Layer 3 of a small transformer language model trained on English Wikipedia (13 layers, counted from 0, width 128).
A neuron adds its activation times its output weights to the MLP's output. To switch it off is to set its activation to zero at one token and run the rest of the model.
A neuron's activation on a vector x is SiLU(gate . x) times (in . x), where the dot is the dot product.

Input weights of the MLP neurons that the questions are about. A number n stands for (n - 500) times 0.00065.
n55 gate: 516 544 535 496 447 558 496 591 453 362 276 594 811 538 595 438 309 508 448 474 282 340 422 415 616 293 518 331 555 582 508 500 491 759 549 438 559 702 253 341 215 372 328 362 435 495 640 259 595 251 197 592 698 565 500 597 562 175 428 543 457 589 366 601 791 364 680 597 686 421 756 601 438 640 484 629 500 801 619 555 578 701 555 532 332 360 421 319 347 477 435 284 577 280 716 372 191 813 359 365 412 445 632 473 561 522 629 359 518 349 206 547 442 758 527 255 377 597 608 573 552 566 420 346 702 483 491 527
n60 gate: 429 696 387 569 351 447 551 398 394 450 376 356 422 550 624 468 623 528 313 767 508 496 299 187 430 612 478 513 654 457 446 649 672 604 472 217 496 492 462 517 645 366 691 583 470 650 567 435 325 447 347 318 604 432 423 667 488 432 157 437 440 500 401 604 694 525 318 373 646 753 402 410 178 534 512 531 258 587 395 571 547 433 709 660 526 504 582 604 467 578 658 586 432 574 602 975 606 540 522 384 357 492 409 827 349 351 660 410 433 863 680 492 478 470 571 311 668 596 509 508 785 261 475 288 386 671 379 559
n61 gate: 690 652 431 667 683 593 429 449 706 500 469 282 500 570 538 442 352 518 399 385 691 515 431 589 351 390 650 621 520 439 482 353 660 450 313 249 665 677 306 583 456 479 492 473 338 669 489 278 536 240 482 573 684 313 561 470 583 326 367 552 568 751 449 527 612 511 361 542 548 388 587 584 363 604 564 441 395 620 638 500 496 524 606 627 269 412 492 559 530 602 780 677 546 500 893 381 490 648 351 523 450 267 454 337 435 473 485 591 520 779 519 400 481 485 516 570 344 526 591 440 568 342 629 569 605 647 542 252
n87 gate: 451 589 676 231 786 309 391 546 950 658 411 671 796 639 251 755 357 576 571 311 426 462 457 687 771 572 650 633 256 505 369 376 365 495 455 311 282 589 486 490 658 482 680 417 514 815 434 612 500 544 630 485 435 500 423 453 532 639 664 443 567 393 634 422 216 524 486 571 364 729 217 475 582 331 325 426 261 520 500 747 543 455 678 496 388 727 597 523 205 479 567 353 590 597 619 820 386 460 907 404 636 467 734 364 481 406 707 440 764 436 589 632 263 823 420 559 444 598 669 429 648 600 397 515 842 251 626 571
n115 gate: 755 554 689 522 641 285 421 275 404 458 225 562 711 350 646 513 423 384 302 589 453 589 344 500 496 566 567 587 632 349 379 262 482 635 508 242 316 276 544 526 341 136 545 314 672 571 552 743 677 246 577 424 608 441 585 578 293 580 422 184 434 617 547 720 334 644 412 850 409 627 576 411 597 557 687 386 398 604 570 293 420 444 609 608 315 339 519 582 574 285 469 439 679 482 537 526 573 505 587 282 477 695 640 454 219 491 632 430 828 332 559 313 705 654 718 436 731 599 648 627 526 324 634 388 531 447 442 336
n195 gate: 526 235 434 463 604 635 684 259 544 422 483 480 734 441 387 512 683 424 645 623 684 451 287 298 422 276 525 646 517 459 429 274 586 562 742 326 782 543 440 363 339 268 401 550 613 251 587 356 619 554 465 779 575 686 708 591 372 253 686 492 589 488 433 484 692 520 508 316 639 535 455 496 627 504 599 709 585 537 596 508 403 300 489 572 669 471 331 445 611 653 642 711 584 529 630 221 441 575 625 651 693 464 521 394 516 346 418 351 656 550 483 436 391 500 568 442 683 409 416 316 714 477 303 529 512 508 680 273
n226 gate: 650 382 624 807 583 342 264 422 393 289 402 509 582 339 469 320 764 251 513 482 339 729 154 320 483 635 495 440 400 540 557 393 291 642 419 290 770 614 522 782 435 334 408 468 639 605 729 491 354 624 696 454 531 488 446 693 637 622 584 651 473 715 548 350 318 668 286 441 632 341 324 443 341 487 682 593 560 472 540 618 744 420 443 483 706 500 582 334 381 626 527 428 234 798 402 456 352 570 724 486 765 373 450 415 505 269 617 566 692 707 500 527 546 674 801 565 655 399 701 558 455 679 290 618 326 316 378 377
n232 gate: 554 660 407 474 440 736 648 636 323 632 504 692 467 429 606 334 305 592 504 607 542 584 441 475 364 449 637 489 395 387 621 460 515 637 327 582 377 401 428 453 737 366 355 474 300 330 518 463 611 407 663 570 454 555 317 614 486 507 475 493 431 674 567 404 576 590 471 348 464 500 664 596 378 507 500 451 406 452 658 425 529 262 550 704 563 511 543 319 568 484 737 515 551 125 360 568 457 745 456 471 374 678 596 446 548 609 489 336 477 526 605 568 767 504 599 436 615 344 792 518 362 486 298 615 269 606 452 373
n276 gate: 451 488 366 522 662 467 513 315 340 617 518 496 473 237 627 517 270 549 500 633 831 461 587 346 660 627 575 716 207 399 462 548 743 545 949 634 199 445 720 600 683 411 491 626 701 254 577 775 721 433 666 540 658 488 443 581 245 311 479 543 544 457 564 829 504 491 352 557 384 496 509 352 508 509 512 401 370 334 306 223 140 233 317 414 647 611 509 641 629 609 456 695 492 455 441 573 620 446 665 637 366 765 433 408 368 401 626 257 404 639 608 478 635 530 582 559 539 530 518 526 705 483 381 487 352 491 557 315
n55 in: 711 295 443 276 307 561 409 730 267 530 702 524 492 427 412 602 787 560 449 246 562 619 384 422 439 380 132 660 496 424 652 508 464 504 280 468 654 578 437 405 461 430 459 643 631 521 598 524 190 435 496 399 314 511 252 294 747 412 461 520 532 333 388 274 409 794 603 448 594 805 464 626 325 563 433 553 500 455 296 589 564 517 554 396 411 669 547 519 414 298 667 373 346 427 583 512 401 401 514 584 395 329 512 538 536 340 324 617 558 618 516 590 369 516 683 631 806 651 512 500 444 579 407 504 460 544 351 542
n60 in: 323 597 470 342 342 488 664 325 541 637 573 401 777 532 227 670 500 621 364 358 621 736 402 305 313 434 479 530 412 819 650 467 625 340 579 418 480 778 623 545 480 481 504 326 281 399 630 471 513 394 504 588 266 592 667 581 741 691 512 488 537 342 496 370 455 594 582 569 476 520 571 614 615 565 558 705 564 483 610 605 500 290 861 678 238 500 580 665 581 545 512 363 781 378 431 704 591 290 354 467 538 379 487 626 508 432 301 504 504 373 581 626 406 286 266 675 537 573 547 340 430 626 734 408 747 508 651 592
n61 in: 493 261 570 482 444 452 496 351 543 634 575 679 584 671 345 675 537 649 704 704 378 511 347 479 424 713 321 418 443 770 528 554 431 218 572 497 545 346 550 385 378 537 647 541 385 401 602 438 481 493 574 489 360 819 630 345 417 670 479 518 345 328 521 299 358 716 518 671 496 476 453 473 541 511 524 526 248 485 379 623 547 333 441 571 489 540 597 475 588 438 413 481 602 423 328 557 212 314 404 301 551 401 419 530 547 444 337 489 526 448 608 461 611 375 443 418 592 321 538 511 443 661 426 412 436 453 384 557
n87 in: 649 488 659 508 339 616 504 658 558 536 342 630 419 623 546 645 478 429 471 410 320 441 603 500 662 326 517 587 190 644 690 462 364 526 207 458 631 590 209 324 439 465 534 500 264 742 372 406 580 223 553 342 212 892 530 558 573 407 430 638 551 648 402 346 575 450 819 315 686 751 580 603 371 450 619 426 605 440 425 574 398 580 144 492 384 517 337 582 719 523 618 428 540 496 346 267 546 666 638 305 526 508 659 389 636 439 577 394 707 401 396 409 439 575 549 222 471 508 619 613 416 664 562 324 534 614 457 598
n115 in: 385 558 580 471 619 606 541 350 419 588 662 324 400 361 525 527 508 403 516 704 628 451 563 609 382 577 237 508 496 566 564 369 616 354 656 467 524 308 808 713 372 652 580 673 722 404 633 700 396 580 676 483 452 413 401 528 386 401 492 569 784 576 580 529 390 480 349 527 311 563 653 465 476 581 427 373 267 374 464 335 310 539 597 488 756 625 438 488 581 798 245 767 438 693 539 541 583 309 666 720 617 685 441 699 322 377 405 504 316 669 470 468 525 639 427 555 856 532 200 663 635 246 283 596 557 599 529 448
n195 in: 553 511 453 369 295 577 428 511 435 410 560 557 644 690 416 496 555 525 843 593 370 504 566 568 467 392 656 520 533 477 684 550 275 609 409 369 611 537 500 565 355 454 375 327 416 504 549 418 645 248 455 473 380 408 361 410 881 704 748 443 684 586 604 305 394 576 469 379 575 342 419 703 463 643 395 524 695 457 402 609 519 447 343 644 371 616 759 455 350 181 523 292 601 418 596 644 412 579 507 500 488 470 758 432 508 488 544 528 512 414 318 504 476 538 424 701 591 455 712 390 267 646 608 632 344 600 302 297
n226 in: 699 483 255 578 207 496 658 479 526 354 496 640 523 636 400 482 389 465 577 515 374 363 601 381 518 705 444 390 559 522 779 552 616 707 648 444 342 561 529 603 475 456 447 386 530 355 456 523 519 492 619 725 486 441 455 547 511 589 547 309 722 532 654 508 518 591 312 493 652 582 541 547 737 460 455 500 589 629 690 551 433 496 618 867 553 747 524 529 380 416 496 240 685 511 789 434 524 351 405 511 549 699 809 543 414 500 532 391 357 682 428 496 412 379 527 553 507 395 569 581 507 475 612 737 551 659 575 336
n232 in: 648 497 433 531 482 629 613 610 442 526 407 572 553 460 431 467 243 464 431 507 460 507 469 622 204 598 651 539 500 462 676 448 441 465 536 516 315 524 391 448 557 289 553 297 531 485 510 546 482 418 513 549 743 328 549 747 487 743 599 661 559 490 819 412 407 575 545 432 378 268 340 504 467 602 448 500 623 425 644 510 573 259 607 604 295 486 608 547 473 436 483 485 379 426 594 681 503 504 491 503 588 595 733 369 514 493 337 424 547 312 475 599 607 493 649 450 500 497 579 647 593 329 365 412 438 254 300 361
n276 in: 646 464 331 534 325 476 546 431 227 468 412 331 388 525 466 516 338 640 424 582 607 241 331 625 569 576 384 531 595 555 471 555 599 733 443 656 500 711 529 483 389 449 461 469 517 369 592 237 549 644 479 341 616 440 436 670 297 487 442 580 245 604 459 595 794 705 449 642 338 602 415 630 597 525 572 136 573 800 211 467 462 397 781 349 361 711 737 500 421 450 483 505 328 673 805 161 379 513 682 453 478 388 163 607 496 727 320 553 367 600 356 450 491 610 309 500 667 616 332 760 487 641 446 418 462 377 474 545

Output weights of the MLP neurons that the questions are about. A number n stands for (n - 500) times 0.0015.
n55: 579 452 585 485 467 528 433 465 489 513 568 558 455 496 459 496 540 533 536 462 593 532 495 505 556 477 453 449 389 493 663 527 530 488 582 515 510 448 369 475 472 470 487 544 556 542 513 505 530 458 546 408 534 633 493 497 503 457 495 520 478 564 507 388 518 635 456 343 516 558 526 503 548 423 501 403 462 491 527 396 510 457 476 471 498 574 403 510 408 416 470 525 405 464 459 464 498 428 515 483 577 451 493 516 474 516 509 529 465 563 489 387 439 471 544 550 554 542 537 461 521 526 462 488 446 529 332 493
n60: 540 382 463 472 530 536 473 471 575 453 586 588 542 512 481 477 509 518 531 495 509 537 630 562 462 512 500 520 397 474 594 431 467 426 497 556 556 488 583 476 510 544 515 485 527 463 496 512 470 525 579 582 425 739 488 521 497 554 565 530 486 442 603 479 388 546 528 582 531 445 467 539 533 505 513 449 566 452 443 540 495 546 444 429 393 574 512 510 549 491 488 464 536 527 552 416 448 452 513 537 567 464 511 379 530 487 467 559 564 362 440 486 515 535 507 541 467 506 524 523 368 532 460 550 616 452 510 486
n61: 501 376 523 473 478 503 463 547 502 465 499 676 471 527 534 502 515 544 509 579 432 522 549 499 529 463 484 514 411 538 552 486 490 517 599 515 475 459 524 463 503 545 520 488 494 518 526 488 495 534 482 454 458 961 499 520 526 482 546 440 450 462 496 458 521 484 497 569 492 539 432 447 507 457 537 471 459 518 513 525 547 509 432 443 519 486 538 491 464 510 478 443 493 467 515 523 393 458 450 465 481 538 552 508 573 491 487 466 504 496 486 531 525 471 537 469 521 478 511 509 481 487 484 517 507 493 400 526
n87: 441 525 474 526 574 425 554 493 591 449 531 466 540 399 421 488 511 558 440 470 486 595 466 450 517 589 515 581 591 505 450 542 513 516 575 421 560 404 607 539 504 503 477 416 629 448 535 532 442 549 411 583 489 488 472 496 420 532 465 462 477 459 539 603 498 527 368 423 488 505 539 511 587 439 485 534 534 544 542 480 545 492 518 596 460 442 529 392 416 519 505 570 548 515 504 585 447 475 461 594 478 572 458 423 477 563 492 550 392 522 630 498 476 550 400 613 563 454 387 485 584 466 540 612 428 410 484 433
n115: 467 524 484 434 528 469 437 529 456 497 518 516 578 534 490 538 440 540 515 455 540 486 431 480 516 532 534 520 560 423 610 540 469 539 526 582 486 382 399 544 474 550 452 468 385 516 465 480 653 517 509 412 459 419 504 541 631 606 529 497 500 610 436 448 435 497 523 559 497 533 395 532 495 410 498 469 519 572 540 478 514 525 394 464 433 552 575 437 481 458 522 502 458 460 514 421 567 475 463 491 535 467 388 615 658 498 537 534 496 514 454 488 387 557 573 422 621 479 485 466 446 518 532 541 549 553 401 573
n195: 500 579 518 536 482 436 434 502 574 613 464 529 524 477 503 552 538 497 547 433 571 434 520 562 492 416 520 355 506 446 564 595 642 517 455 487 431 447 479 421 476 555 465 535 558 504 461 453 403 472 492 619 484 535 351 522 510 529 413 467 508 589 533 498 511 563 465 514 584 490 495 510 432 438 513 558 504 427 539 525 452 432 479 482 486 502 530 493 503 532 530 475 502 508 389 514 418 524 489 505 463 552 495 512 404 598 533 479 451 518 436 438 564 440 503 520 468 450 465 591 482 477 530 475 570 519 506 628
n226: 482 564 463 500 456 455 429 484 508 369 562 514 519 504 525 553 554 490 473 513 522 412 470 557 553 490 559 447 466 519 498 586 433 427 540 497 449 428 496 437 473 489 444 488 458 442 453 484 528 479 546 508 577 463 582 412 457 495 430 475 427 466 523 422 556 431 498 396 581 586 481 409 426 456 488 489 571 474 563 424 404 560 465 431 483 473 514 545 453 494 470 534 401 378 495 621 404 505 484 493 437 550 534 608 417 535 521 394 368 548 495 494 431 590 401 537 415 520 488 484 535 513 382 438 536 527 502 514
n232: 507 507 517 424 563 500 528 585 506 418 445 426 543 461 414 539 504 409 444 544 492 524 401 515 484 469 545 454 551 582 567 538 535 511 564 454 478 513 540 456 479 522 484 545 538 436 489 497 432 550 404 509 515 561 630 473 382 536 475 508 510 465 553 463 480 464 483 553 573 515 479 528 500 490 500 540 573 475 499 501 484 526 585 503 485 444 485 422 433 486 485 539 459 505 523 536 530 507 532 545 427 541 480 492 529 472 545 527 485 508 525 557 445 475 448 565 484 556 377 432 603 499 550 559 573 429 371 481
n276: 582 613 579 486 486 476 505 534 502 472 491 443 578 479 465 481 423 609 562 555 484 505 527 474 444 495 447 461 496 503 437 567 493 492 430 308 486 604 431 453 455 579 465 565 425 581 496 487 546 415 469 454 471 396 617 553 589 497 490 514 563 603 502 485 510 522 459 542 322 538 531 471 579 551 461 528 530 504 527 580 457 505 574 531 558 498 457 457 471 451 450 498 553 478 523 413 667 673 444 513 502 505 533 478 537 411 541 525 521 479 410 445 444 473 556 471 502 532 508 539 497 477 420 441 425 484 479 542

Each question names a token from some text and the token that comes next. It shows the vector x that enters the MLP there. A number n stands for (n - 500) times 0.0075.

Then comes g, the gradient of the next token's log-probability with respect to the MLP's output, scaled to length 1. A neuron's effect is roughly proportional to its activation times (output weights . g). A number n stands for (n - 500) times 0.00076.

"pp", then "ing"
x: 550 527 552 425 465 493 506 455 452 437 675 495 553 576 408 548 416 479 611 512 431 538 484 503 504 589 570 491 399 558 550 464 596 513 369 439 569 445 452 374 376 418 476 480 447 628 493 491 569 408 363 542 517 649 591 586 476 454 579 511 682 562 276 429 440 506 438 489 503 515 560 507 618 506 556 413 415 482 508 464 368 541 561 590 368 652 511 471 608 465 528 458 646 525 701 462 515 494 481 468 381 511 493 489 549 472 559 420 477 355 456 441 569 613 459 442 523 497 551 499 532 517 587 472 524 601 545 619
g: 473 417 575 612 370 392 598 737 493 402 535 617 582 514 684 336 421 365 613 512 446 414 457 395 598 410 472 504 493 586 709 599 337 412 606 555 291 379 570 541 522 497 692 345 612 419 603 448 590 591 540 324 253 500 685 662 342 482 576 476 470 434 483 476 542 797 459 494 266 655 661 502 537 525 723 592 605 444 404 307 666 441 611 526 687 530 510 696 523 472 465 497 383 531 513 507 546 442 425 525 273 590 536 659 609 436 678 361 513 500 356 668 540 634 563 627 635 648 491 622 458 466 635 515 810 681 581 711
Which neuron, switched off, raises the next token's probability most? n87

" m", then "uch"
x: 656 541 528 576 404 563 587 509 467 528 442 493 355 455 615 525 465 459 531 382 478 520 499 544 497 441 477 502 421 478 533 415 377 513 562 407 544 560 316 662 433 492 471 653 411 531 501 484 568 470 399 332 488 319 460 556 501 456 370 557 625 613 502 493 516 493 498 457 514 559 571 541 477 551 516 433 611 561 465 445 476 501 510 743 548 633 470 460 485 565 585 462 479 517 453 478 492 681 514 476 613 377 601 408 442 476 496 582 518 504 565 408 530 381 531 528 431 337 489 432 526 429 577 437 570 639 526 564
g: 584 484 445 490 570 507 557 356 709 260 583 444 521 598 525 67 575 530 407 424 359 552 508 418 578 426 458 526 457 502 595 487 471 501 469 519 389 476 357 553 426 517 355 281 539 656 410 478 332 587 474 540 524 592 453 544 671 649 380 505 247 352 413 655 525 786 433 582 570 261 340 393 590 596 423 505 637 525 272 329 489 419 259 585 572 334 434 640 572 557 482 630 600 480 296 696 436 640 355 561 545 300 668 314 336 568 473 581 429 583 709 403 633 497 509 526 375 442 469 560 525 607 635 455 664 495 442 539
Which neuron, switched off, raises the next token's probability most? n61

" qu", then "ick"
x: 494 534 548 463 382 604 496 429 500 424 551 504 611 450 544 524 500 569 532 435 382 487 422 471 503 437 457 477 385 376 419 427 553 544 493 412 541 365 297 410 513 508 477 559 404 490 505 548 606 447 464 399 455 445 483 507 402 451 445 480 524 483 248 614 580 464 313 518 470 580 603 494 458 470 516 597 465 425 532 643 410 618 497 687 531 544 450 488 398 589 592 508 546 574 452 408 474 614 505 489 484 491 478 543 546 567 344 362 426 619 504 468 452 473 565 538 565 459 425 544 484 480 489 505 394 428 494 408
g: 506 479 404 477 310 468 262 477 510 635 426 253 486 612 494 425 386 708 605 559 446 398 490 534 786 490 594 308 439 600 337 419 479 574 478 397 482 671 456 578 437 430 315 500 543 521 331 678 550 302 493 423 534 314 669 415 746 360 485 624 589 442 643 487 629 443 479 467 560 399 480 531 743 703 589 791 702 406 584 491 509 462 463 563 431 598 527 579 476 508 447 484 413 489 380 413 494 397 605 522 455 262 372 572 400 389 527 472 692 427 548 343 652 370 597 690 402 573 631 536 454 423 474 576 285 726 669 732
Which neuron, switched off, lowers the next token's probability most? n232

"ter", then " of"
x: 446 501 559 555 577 316 357 415 541 602 372 478 459 287 624 545 453 463 634 582 595 541 506 510 451 630 484 376 618 590 493 382 556 504 580 501 404 468 672 449 487 506 610 398 540 513 495 540 484 385 498 557 430 486 559 564 624 421 493 584 471 567 501 348 556 516 425 534 516 472 426 480 547 503 554 475 382 412 418 504 539 384 482 705 563 580 477 443 565 589 508 540 556 461 469 478 486 392 463 551 495 498 277 493 401 395 462 560 511 449 481 457 584 664 531 539 509 532 455 522 437 455 469 481 499 423 421 428
g: 504 264 480 485 456 548 529 556 793 267 375 574 533 472 507 426 568 369 316 555 462 724 424 406 374 654 462 532 616 588 455 371 461 288 361 566 324 699 428 230 464 611 470 609 383 663 462 390 485 644 504 444 607 506 662 385 562 351 403 665 414 532 581 488 435 399 452 451 592 524 544 653 434 573 373 401 301 380 531 658 695 349 472 564 446 496 589 695 369 608 421 528 426 403 609 450 423 507 494 612 469 301 455 525 294 537 274 591 388 411 350 621 799 407 453 560 586 621 636 595 497 579 361 346 609 637 674 560
Which neuron, switched off, raises the next token's probability most? n115

".", then "r"
x: 513 528 543 548 454 347 600 571 451 514 596 493 637 273 530 441 556 514 578 523 461 488 418 430 524 536 460 409 262 539 572 459 458 532 535 417 506 520 485 561 439 523 463 490 638 528 549 550 547 512 589 494 467 382 571 533 543 521 524 531 484 642 801 454 456 487 447 477 533 509 450 460 448 470 511 538 451 548 547 506 597 506 430 587 536 510 579 487 449 620 497 456 572 627 396 509 502 481 624 448 521 478 541 426 506 328 467 567 550 636 537 474 516 557 674 500 514 346 549 582 468 551 454 547 519 570 520 555
g: 382 584 682 573 388 548 395 753 669 399 169 619 493 452 420 628 522 634 437 513 586 434 438 340 510 449 586 342 486 579 597 634 654 488 606 537 596 517 731 509 514 571 453 620 657 587 540 387 530 482 604 500 472 456 460 586 498 372 519 403 360 483 399 464 805 628 611 444 740 381 467 438 462 780 572 556 671 446 591 371 550 601 793 524 403 417 470 505 438 386 392 353 296 455 606 406 519 702 532 375 420 465 456 465 272 429 444 553 411 295 448 649 252 342 544 470 409 565 379 654 366 543 390 464 486 573 311 617
Which neuron, switched off, lowers the next token's probability most? n226

" (", then "19"
x: 471 502 406 480 566 384 535 444 484 490 505 550 471 471 488 534 445 455 465 513 550 499 480 467 539 453 503 373 658 502 645 564 559 452 661 395 502 419 595 524 551 468 491 523 628 492 524 507 580 451 612 469 425 429 532 489 503 471 508 556 589 517 647 479 477 434 501 516 485 479 597 496 444 461 477 359 485 520 446 493 441 468 534 662 534 583 502 540 564 467 453 566 446 429 412 463 529 414 638 393 594 505 526 537 482 447 480 478 548 257 559 388 502 538 597 473 454 442 554 592 391 387 478 456 582 559 385 628
g: 714 453 583 678 386 428 342 327 347 426 552 479 449 332 298 546 536 411 416 447 619 429 542 473 519 546 563 617 350 302 669 395 498 625 488 481 339 285 315 291 469 598 504 288 719 570 407 229 451 520 514 494 290 525 472 529 580 485 578 559 497 504 630 434 467 666 270 562 635 429 549 410 467 635 561 486 659 730 313 471 636 506 430 536 342 571 427 610 522 306 504 606 588 525 488 375 587 489 491 555 355 363 504 496 523 726 418 683 448 555 556 266 627 435 370 265 391 561 617 666 500 472 595 600 479 746 383 409
Which neuron, switched off, lowers the next token's probability most? n115

".", then " In"
x: 492 518 512 540 459 338 564 530 459 512 572 489 643 251 522 430 542 485 538 470 443 473 410 469 526 551 511 442 291 548 535 477 446 505 608 434 488 533 496 582 455 509 452 465 666 519 554 541 512 532 644 498 490 357 554 554 529 521 536 504 470 671 842 440 470 479 450 478 523 505 433 461 507 528 525 505 461 559 551 517 604 486 438 604 520 596 582 491 418 585 488 440 519 635 412 514 508 434 604 449 535 489 537 451 468 335 462 562 533 646 531 494 541 573 640 522 504 325 562 608 486 533 454 595 494 501 504 570
g: 400 578 426 539 398 425 437 490 396 632 519 556 557 719 477 615 185 519 493 606 311 527 461 662 669 398 469 495 595 730 398 271 534 344 341 326 496 334 407 361 435 470 432 474 369 227 700 514 519 401 595 574 389 493 481 602 570 376 533 576 622 549 512 583 427 653 447 342 570 672 524 305 416 383 510 549 486 656 556 778 475 515 628 631 459 607 357 399 702 493 680 433 266 527 511 611 536 464 422 530 352 511 510 599 523 350 471 329 584 524 316 500 490 637 415 590 464 357 571 522 285 364 189 344 549 535 474 566
Which neuron, switched off, lowers the next token's probability most? n226

" rel", then "a"
x: 573 510 533 590 572 478 359 651 397 616 334 516 444 466 539 535 567 573 393 498 402 495 478 438 503 615 559 402 488 507 544 452 391 414 310 528 524 469 380 476 479 438 509 459 512 548 476 383 523 479 513 439 641 542 477 631 505 443 306 516 497 438 421 466 529 462 545 475 492 464 497 575 457 537 515 379 515 535 568 391 452 607 494 554 562 595 423 441 485 489 503 573 546 483 580 537 440 692 388 403 608 520 456 486 489 495 426 470 384 480 440 443 322 448 536 562 516 510 510 478 465 492 478 580 456 654 436 691
g: 302 534 483 403 422 548 521 560 549 709 641 465 561 707 374 371 533 615 530 483 602 441 640 431 321 491 461 498 508 732 448 625 549 477 517 413 437 497 358 695 434 505 357 509 255 570 563 407 663 487 742 376 580 495 497 421 657 217 573 564 339 510 329 252 433 448 458 542 332 398 633 426 513 385 528 353 500 433 475 486 696 401 560 527 367 607 477 376 541 632 729 677 415 492 705 365 456 589 549 548 494 493 432 555 530 307 468 573 565 486 268 526 631 538 350 436 714 253 469 299 624 353 544 213 495 616 514 587
Which neuron, switched off, lowers the next token's probability most? n87

"on", then "ist"
x: 573 526 499 567 460 411 525 566 501 430 500 572 454 480 415 544 567 496 648 520 525 406 506 408 462 537 559 570 541 483 557 478 504 584 540 572 526 563 463 620 611 487 532 403 303 530 487 398 389 543 357 403 394 478 570 448 575 464 621 514 456 489 572 426 496 460 587 600 460 474 413 500 545 545 565 569 461 487 550 613 478 455 521 797 409 549 649 398 452 517 370 500 489 389 415 518 443 451 457 460 581 490 393 517 559 573 457 518 472 517 611 491 402 485 516 576 525 553 568 484 457 525 440 430 453 421 449 516
g: 534 603 480 573 481 375 542 444 524 287 322 470 516 440 626 652 666 360 479 415 456 416 616 699 552 562 483 151 652 327 576 557 562 521 567 804 560 578 544 319 387 752 598 540 612 547 631 395 570 478 756 574 304 451 482 336 516 391 505 461 615 696 578 525 352 558 399 486 467 556 361 224 645 443 524 471 367 335 471 228 523 415 561 572 443 445 469 485 523 516 349 308 379 643 425 473 372 580 383 399 461 564 432 364 383 585 590 340 328 347 427 450 566 580 470 521 525 278 525 525 416 376 342 273 577 524 560 442
Which neuron, switched off, raises the next token's probability most? n195

"id", then " to"
x: 502 509 495 451 562 492 495 451 594 530 468 593 583 706 476 543 512 521 498 482 445 551 494 538 510 515 363 572 510 532 578 530 693 524 456 475 541 340 354 513 495 461 548 436 439 529 477 388 503 435 435 434 400 625 552 537 609 634 544 353 368 539 563 412 476 499 461 575 472 486 389 525 525 572 539 489 418 552 603 550 472 349 504 527 577 351 567 517 524 467 525 574 584 516 544 524 441 507 504 509 400 410 601 428 573 499 527 481 643 677 566 375 473 556 546 489 410 578 489 455 555 495 512 628 601 507 527 516
g: 632 509 500 505 426 548 492 561 332 543 347 489 493 670 668 597 353 461 677 547 461 578 488 430 685 410 342 449 502 529 535 464 632 514 520 340 495 283 466 705 535 483 553 691 814 288 536 651 371 484 504 473 260 493 495 445 592 246 430 428 327 447 450 556 594 329 633 509 510 594 468 473 428 503 471 459 543 541 560 745 654 327 502 396 371 537 218 558 496 458 532 318 602 492 412 302 504 508 401 652 579 398 362 372 554 276 523 726 645 664 373 436 484 338 513 581 539 430 384 363 519 397 331 518 420 636 369 206
Which neuron, switched off, lowers the next token's probability most? n61

" with", then " his"
x: 568 450 555 552 380 527 559 596 531 556 204 494 659 352 559 493 533 511 443 533 565 546 521 499 497 485 463 572 425 534 570 536 458 437 436 484 379 493 450 499 515 425 470 565 613 490 546 560 533 490 272 531 417 427 503 479 432 494 447 583 487 600 770 433 493 469 622 464 482 463 470 567 542 688 499 505 517 582 497 535 405 548 471 752 526 398 466 455 474 472 433 443 496 415 461 582 370 599 593 510 490 495 642 568 471 430 595 476 546 521 500 496 505 603 502 461 461 410 604 388 526 504 549 507 566 606 450 375
g: 496 515 647 417 446 297 536 382 649 308 465 658 808 371 523 394 406 575 249 456 524 441 460 651 677 362 466 682 613 357 418 426 465 726 448 471 419 709 456 390 480 522 398 297 446 516 582 516 578 540 363 567 324 597 345 537 509 540 411 545 508 297 490 572 546 330 423 505 407 455 453 614 245 512 612 348 469 548 620 472 353 424 360 535 237 447 510 589 540 370 595 488 539 452 549 716 529 428 442 440 494 249 474 801 642 422 529 683 498 582 320 464 485 556 469 259 288 495 499 496 356 487 628 476 299 576 456 418
Which neuron, switched off, raises the next token's probability most? n115

".", then " T"
x: 499 526 512 515 445 370 573 579 452 563 521 472 667 306 580 437 504 542 552 443 469 501 404 486 518 513 498 447 313 614 555 385 477 513 466 463 510 573 529 498 485 523 463 515 648 490 542 536 523 521 596 511 414 453 510 567 479 522 534 560 460 639 753 362 462 467 495 501 508 515 413 499 510 575 545 541 453 545 507 614 647 449 407 478 517 568 554 483 459 544 526 435 573 651 447 514 524 485 625 460 521 475 565 425 562 337 504 550 588 615 548 468 553 631 693 494 513 356 536 566 460 548 470 588 461 499 511 514
g: 662 498 722 664 636 469 419 576 492 394 474 391 480 678 719 268 374 170 533 559 652 578 465 401 511 544 537 616 451 573 630 703 259 438 534 318 435 442 384 808 549 252 469 465 668 443 505 532 482 697 530 618 534 440 481 726 446 528 592 599 649 572 558 441 636 578 425 542 542 421 544 477 243 436 574 639 474 646 615 430 470 655 475 485 646 411 549 411 328 529 200 540 531 575 493 482 393 443 456 554 360 564 556 391 496 435 453 497 307 512 452 629 336 620 526 589 451 626 473 416 613 676 466 716 338 515 391 393
Which neuron, switched off, lowers the next token's probability most? n87

" Or", then "n"
x: 622 576 526 374 570 404 438 537 474 426 417 503 397 526 548 506 518 471 474 515 473 530 515 464 518 700 545 418 546 420 569 571 476 623 447 455 407 584 464 403 529 584 585 428 578 465 477 495 438 548 304 532 682 443 381 440 452 509 456 567 548 555 689 751 509 495 553 470 517 490 613 516 531 597 539 383 457 591 571 522 480 526 521 586 578 261 439 500 502 476 425 556 502 551 460 479 425 595 481 420 597 569 581 528 414 502 545 486 490 568 494 486 587 489 367 432 569 478 477 580 481 402 508 407 542 639 531 517
g: 545 687 442 505 450 462 391 542 669 309 605 383 480 511 650 484 628 606 572 438 646 474 379 427 743 585 563 266 386 448 506 250 462 504 487 501 681 725 580 609 545 384 398 630 428 434 537 466 543 672 514 437 541 538 672 415 597 267 544 525 254 411 577 573 401 443 506 494 530 304 470 366 564 580 669 681 612 450 630 664 534 538 606 448 613 654 760 436 448 413 502 433 615 471 272 471 388 638 603 464 420 477 569 510 645 309 657 366 383 434 512 531 544 703 577 519 335 731 793 624 590 382 375 361 441 462 615 601
Which neuron, switched off, lowers the next token's probability most? n55